Layer 3 of a small transformer language model trained on English Wikipedia (23 layers, counted from 0, width 128).
A neuron's activation on a vector x is GELU(weights . x + bias), where the dot is the dot product.

Input weights of the MLP neurons that the questions are about. A number n stands for (n - 500) times 0.0012.
n31 (bias -0.170): 531 472 406 575 582 570 844 200 697 548 688 477 365 232 533 512 500 948 445 575 577 376 271 352 685 669 348 551 689 384 477 373 437 574 589 323 429 450 441 824 362 745 481 760 560 357 398 275 500 273 330 400 527 438 447 681 272 445 681 652 374 442 630 318 396 441 282 691 710 298 44 534 550 731 785 294 547 621 571 536 491 160 429 401 379 461 608 943 403 538 541 697 612 552 219 505 551 442 418 442 738 548 495 642 334 372 281 586 563 627 628 545 520 647 557 361 73 636 292 560 359 566 583 760 870 548 287 467
n38 (bias -0.103): 719 622 652 310 595 744 677 363 563 351 680 443 449 669 433 610 550 566 464 666 319 627 671 348 788 470 459 299 585 604 418 366 621 836 470 421 436 365 557 453 452 576 516 452 675 426 488 473 647 386 570 409 447 281 453 650 183 355 558 590 421 798 565 353 374 540 232 430 405 414 461 676 471 519 507 441 687 246 629 505 435 548 648 673 544 593 505 559 485 552 725 532 504 587 251 363 676 570 500 426 554 619 466 572 394 355 450 730 339 383 454 485 126 709 438 361 513 427 434 379 361 201 802 476 421 691 552 457
n89 (bias -0.113): 236 765 438 153 482 827 558 696 739 346 681 496 304 572 537 350 539 618 453 355 489 620 466 552 576 363 358 156 658 612 554 554 411 488 444 487 410 376 570 429 382 486 818 561 321 331 570 685 419 564 449 587 244 134 559 582 592 479 309 404 607 467 707 599 339 629 440 701 486 239 525 476 332 473 384 535 296 608 463 418 407 491 397 553 556 780 555 758 751 463 531 523 441 409 257 566 727 490 890 487 402 500 434 390 404 660 514 272 458 519 730 815 711 784 568 833 549 356 906 683 358 247 631 505 735 474 285 422
n260 (bias -0.077): 465 756 375 402 309 496 648 434 729 445 324 328 521 561 323 470 506 588 471 648 843 371 350 719 460 253 264 396 700 438 684 544 343 446 399 262 572 496 675 411 449 349 656 347 399 449 454 324 527 747 208 705 604 471 550 401 711 595 281 434 504 530 554 549 464 718 473 577 591 363 396 633 461 323 333 453 541 593 648 484 492 642 487 249 589 496 624 841 362 554 196 697 736 377 538 716 379 740 597 484 544 551 855 448 471 488 569 571 547 521 756 516 621 564 685 596 535 378 336 538 418 471 455 680 505 360 247 546
n316 (bias -0.126): 588 669 305 659 182 442 578 474 455 647 332 664 319 296 394 397 583 838 412 706 647 470 429 600 141 570 566 641 559 419 672 604 522 560 552 451 741 575 614 627 519 590 578 519 442 712 353 270 486 470 505 482 341 556 488 384 606 446 268 284 540 570 732 387 376 576 367 508 612 434 370 399 589 612 345 837 420 537 517 668 410 427 113 132 478 299 724 543 392 599 209 466 473 439 422 574 484 467 537 536 694 367 765 519 500 627 467 484 530 666 735 464 637 773 555 355 96 441 487 243 362 328 444 693 519 294 487 470
n390 (bias -0.121): 678 613 574 524 660 485 520 807 693 507 421 620 399 593 518 513 545 616 533 448 426 518 441 584 628 387 684 466 557 530 605 208 711 574 570 680 595 507 493 577 397 457 489 409 439 306 446 416 520 613 432 466 363 536 556 360 565 500 520 560 308 660 285 353 469 588 435 593 418 577 403 445 619 323 473 430 349 462 507 586 331 428 466 370 496 347 624 496 507 723 555 576 554 539 475 464 217 536 557 309 636 787 603 806 280 383 479 622 471 562 660 379 240 512 652 446 291 467 378 195 370 584 395 438 488 801 413 553
n394 (bias -0.118): 583 380 553 331 188 359 436 603 569 472 392 415 127 495 736 235 520 521 692 387 548 547 427 662 405 769 486 423 919 224 426 445 590 885 474 842 704 674 389 700 344 777 400 573 420 544 462 244 490 662 225 647 460 256 444 561 433 345 552 532 382 833 395 463 412 735 226 522 490 399 551 244 563 505 618 360 707 523 486 654 387 481 131 267 481 691 723 579 614 509 594 189 290 848 448 676 644 412 374 697 460 828 420 559 457 662 454 562 681 610 650 456 359 644 472 575 480 238 664 256 330 303 536 558 614 358 443 742

Each question shows a token from some text and the vector x that enters the MLP there. A number n stands for (n - 500) times 0.009.

"men": 476 523 480 528 458 550 599 498 508 466 542 644 505 572 520 571 188 462 521 504 436 554 480 448 613 515 490 535 452 510 573 494 509 440 533 438 400 528 431 500 406 478 499 541 565 513 488 442 474 456 494 516 484 525 513 508 440 465 476 564 476 528 540 538 636 448 614 507 493 542 484 541 472 543 547 475 509 576 455 343 494 503 558 532 477 539 466 593 499 515 510 522 483 484 513 478 515 510 463 562 440 454 421 395 432 401 590 495 501 453 312 524 461 519 566 527 421 543 452 535 609 491 431 485 451 538 487 470
The two highest activations, in order: n31, n38

"c": 510 426 541 458 467 409 516 441 490 456 565 462 551 504 505 496 492 447 545 661 522 610 524 383 536 576 547 427 483 554 482 495 598 470 504 549 427 483 533 471 498 406 529 572 486 439 509 504 480 538 623 380 427 554 532 553 372 480 439 517 501 518 479 419 586 490 608 495 387 595 598 478 474 397 576 470 597 351 386 461 577 568 531 463 469 522 476 536 505 439 426 572 471 504 473 430 491 539 426 478 463 500 500 429 517 274 485 510 382 502 519 477 541 493 450 523 694 474 556 547 630 558 474 597 557 507 499 534
Which neuron lights up most? n38

"res": 473 635 443 478 451 531 561 423 513 498 521 448 527 507 553 552 272 556 534 460 583 493 519 492 447 469 568 603 402 445 522 503 630 410 551 457 458 557 451 499 445 451 518 528 637 498 517 429 508 474 528 506 528 529 419 479 503 582 562 499 480 497 521 509 624 580 504 509 541 546 569 455 482 552 522 532 529 655 518 526 491 331 550 425 548 503 456 442 458 527 450 554 576 501 443 496 503 432 384 595 495 503 498 514 661 386 487 536 484 512 400 469 458 493 456 477 452 498 377 532 593 446 454 536 442 432 480 514
The two highest activations, in order: n31, n316

"ry": 521 599 582 488 530 463 520 508 353 469 439 522 556 509 513 556 234 508 536 510 531 576 435 535 541 552 516 521 486 516 604 440 457 527 532 518 443 590 472 520 348 542 520 470 459 587 455 487 496 456 590 536 526 526 454 500 445 523 506 467 485 512 535 512 635 509 596 563 466 646 517 488 488 515 414 548 486 462 461 420 474 524 453 390 542 508 435 496 496 551 527 669 534 488 385 494 372 509 537 460 582 529 430 407 659 521 468 496 404 551 380 499 381 447 511 483 517 505 510 482 552 489 454 464 505 490 501 530
Which neuron fires most, and how strongly? n390, at about 0.31

" T": 533 482 496 433 494 497 504 535 419 506 464 503 531 543 496 539 260 392 583 504 493 618 538 540 473 494 453 490 572 523 474 470 570 510 413 530 528 470 481 510 505 484 455 507 531 518 597 511 444 533 574 549 477 481 538 512 507 465 420 512 496 561 473 512 675 439 550 496 485 431 519 532 516 507 541 484 491 509 486 379 492 582 529 484 439 509 515 494 497 512 585 546 475 475 554 486 512 556 487 573 528 437 464 491 511 509 457 520 479 528 490 491 465 486 497 479 550 508 437 494 694 445 523 503 461 489 532 502
Which neuron lights up most? n38

"ok": 494 451 496 534 459 468 540 596 407 482 424 539 501 597 514 568 228 536 538 436 478 568 470 545 481 542 496 518 509 554 495 493 467 503 505 524 589 479 478 537 492 495 471 467 593 490 477 387 523 509 550 515 473 560 567 488 514 507 515 501 448 534 473 504 660 384 507 514 522 489 635 469 524 562 455 518 534 436 445 240 453 483 443 550 514 484 446 500 442 532 416 629 599 536 465 535 506 384 494 481 559 494 511 516 519 344 576 508 593 514 398 511 410 516 488 468 442 496 481 447 604 576 461 459 476 540 424 577
Which neuron lights up most? n390

"'": 504 570 569 519 543 560 460 524 266 534 458 520 580 561 470 548 257 425 501 588 430 608 569 533 571 494 487 560 566 522 559 455 538 549 516 513 466 492 486 486 499 499 504 460 445 572 519 529 572 491 596 435 451 427 402 499 457 523 419 479 488 482 534 524 704 362 576 503 505 562 555 516 516 435 350 595 499 404 535 385 470 530 537 611 510 500 514 364 498 478 535 466 490 450 473 545 419 531 451 451 520 468 509 484 526 469 541 524 471 519 412 479 451 551 492 500 536 492 548 534 644 473 458 404 400 448 574 575
Which neuron lights up most? n38

" The": 562 500 465 632 445 468 510 516 380 497 465 497 559 484 473 465 245 432 519 539 563 472 474 522 449 461 436 530 468 519 501 516 469 472 522 488 503 574 519 510 497 514 495 467 471 513 478 498 533 489 500 568 527 495 494 501 567 500 443 461 576 486 521 521 813 460 569 494 528 529 500 490 508 502 388 583 472 513 509 424 494 516 463 571 474 464 465 506 471 510 435 453 552 508 489 468 491 539 505 503 440 424 449 443 605 492 550 557 553 505 489 475 582 517 596 412 480 499 480 446 716 529 325 510 447 410 505 549
The two highest activations, in order: n316, n260

"ik": 474 448 587 513 530 440 536 610 407 471 423 550 518 584 463 531 233 467 533 457 504 544 484 533 520 535 510 485 599 494 480 484 490 445 499 512 552 500 482 542 454 526 464 540 504 453 404 398 517 495 553 547 497 513 524 510 456 563 499 492 458 501 519 519 653 381 599 486 528 503 554 521 490 561 614 486 609 412 452 206 445 506 437 550 531 494 462 469 458 545 509 622 542 550 443 594 439 312 553 555 578 544 467 476 565 394 572 504 541 503 418 511 434 547 538 502 441 510 465 515 623 474 470 424 463 510 506 500
Which neuron fires most, and how strongly? n390, at about 0.054

" C": 483 474 551 443 451 493 576 501 427 510 520 471 507 508 519 453 253 407 550 545 514 577 491 438 473 460 458 528 520 504 500 511 585 499 423 548 486 534 499 498 540 512 467 544 497 451 611 511 505 507 459 498 490 463 519 528 483 544 491 514 502 494 447 450 703 433 545 531 487 461 592 533 489 455 528 471 563 626 496 392 519 566 484 486 500 567 455 558 506 441 508 418 486 529 475 469 498 505 509 627 471 462 500 406 576 597 423 554 496 517 454 494 600 524 446 445 535 516 516 487 740 476 427 538 487 524 528 498
Which neuron fires most, and how strongly? n394, at about 0.22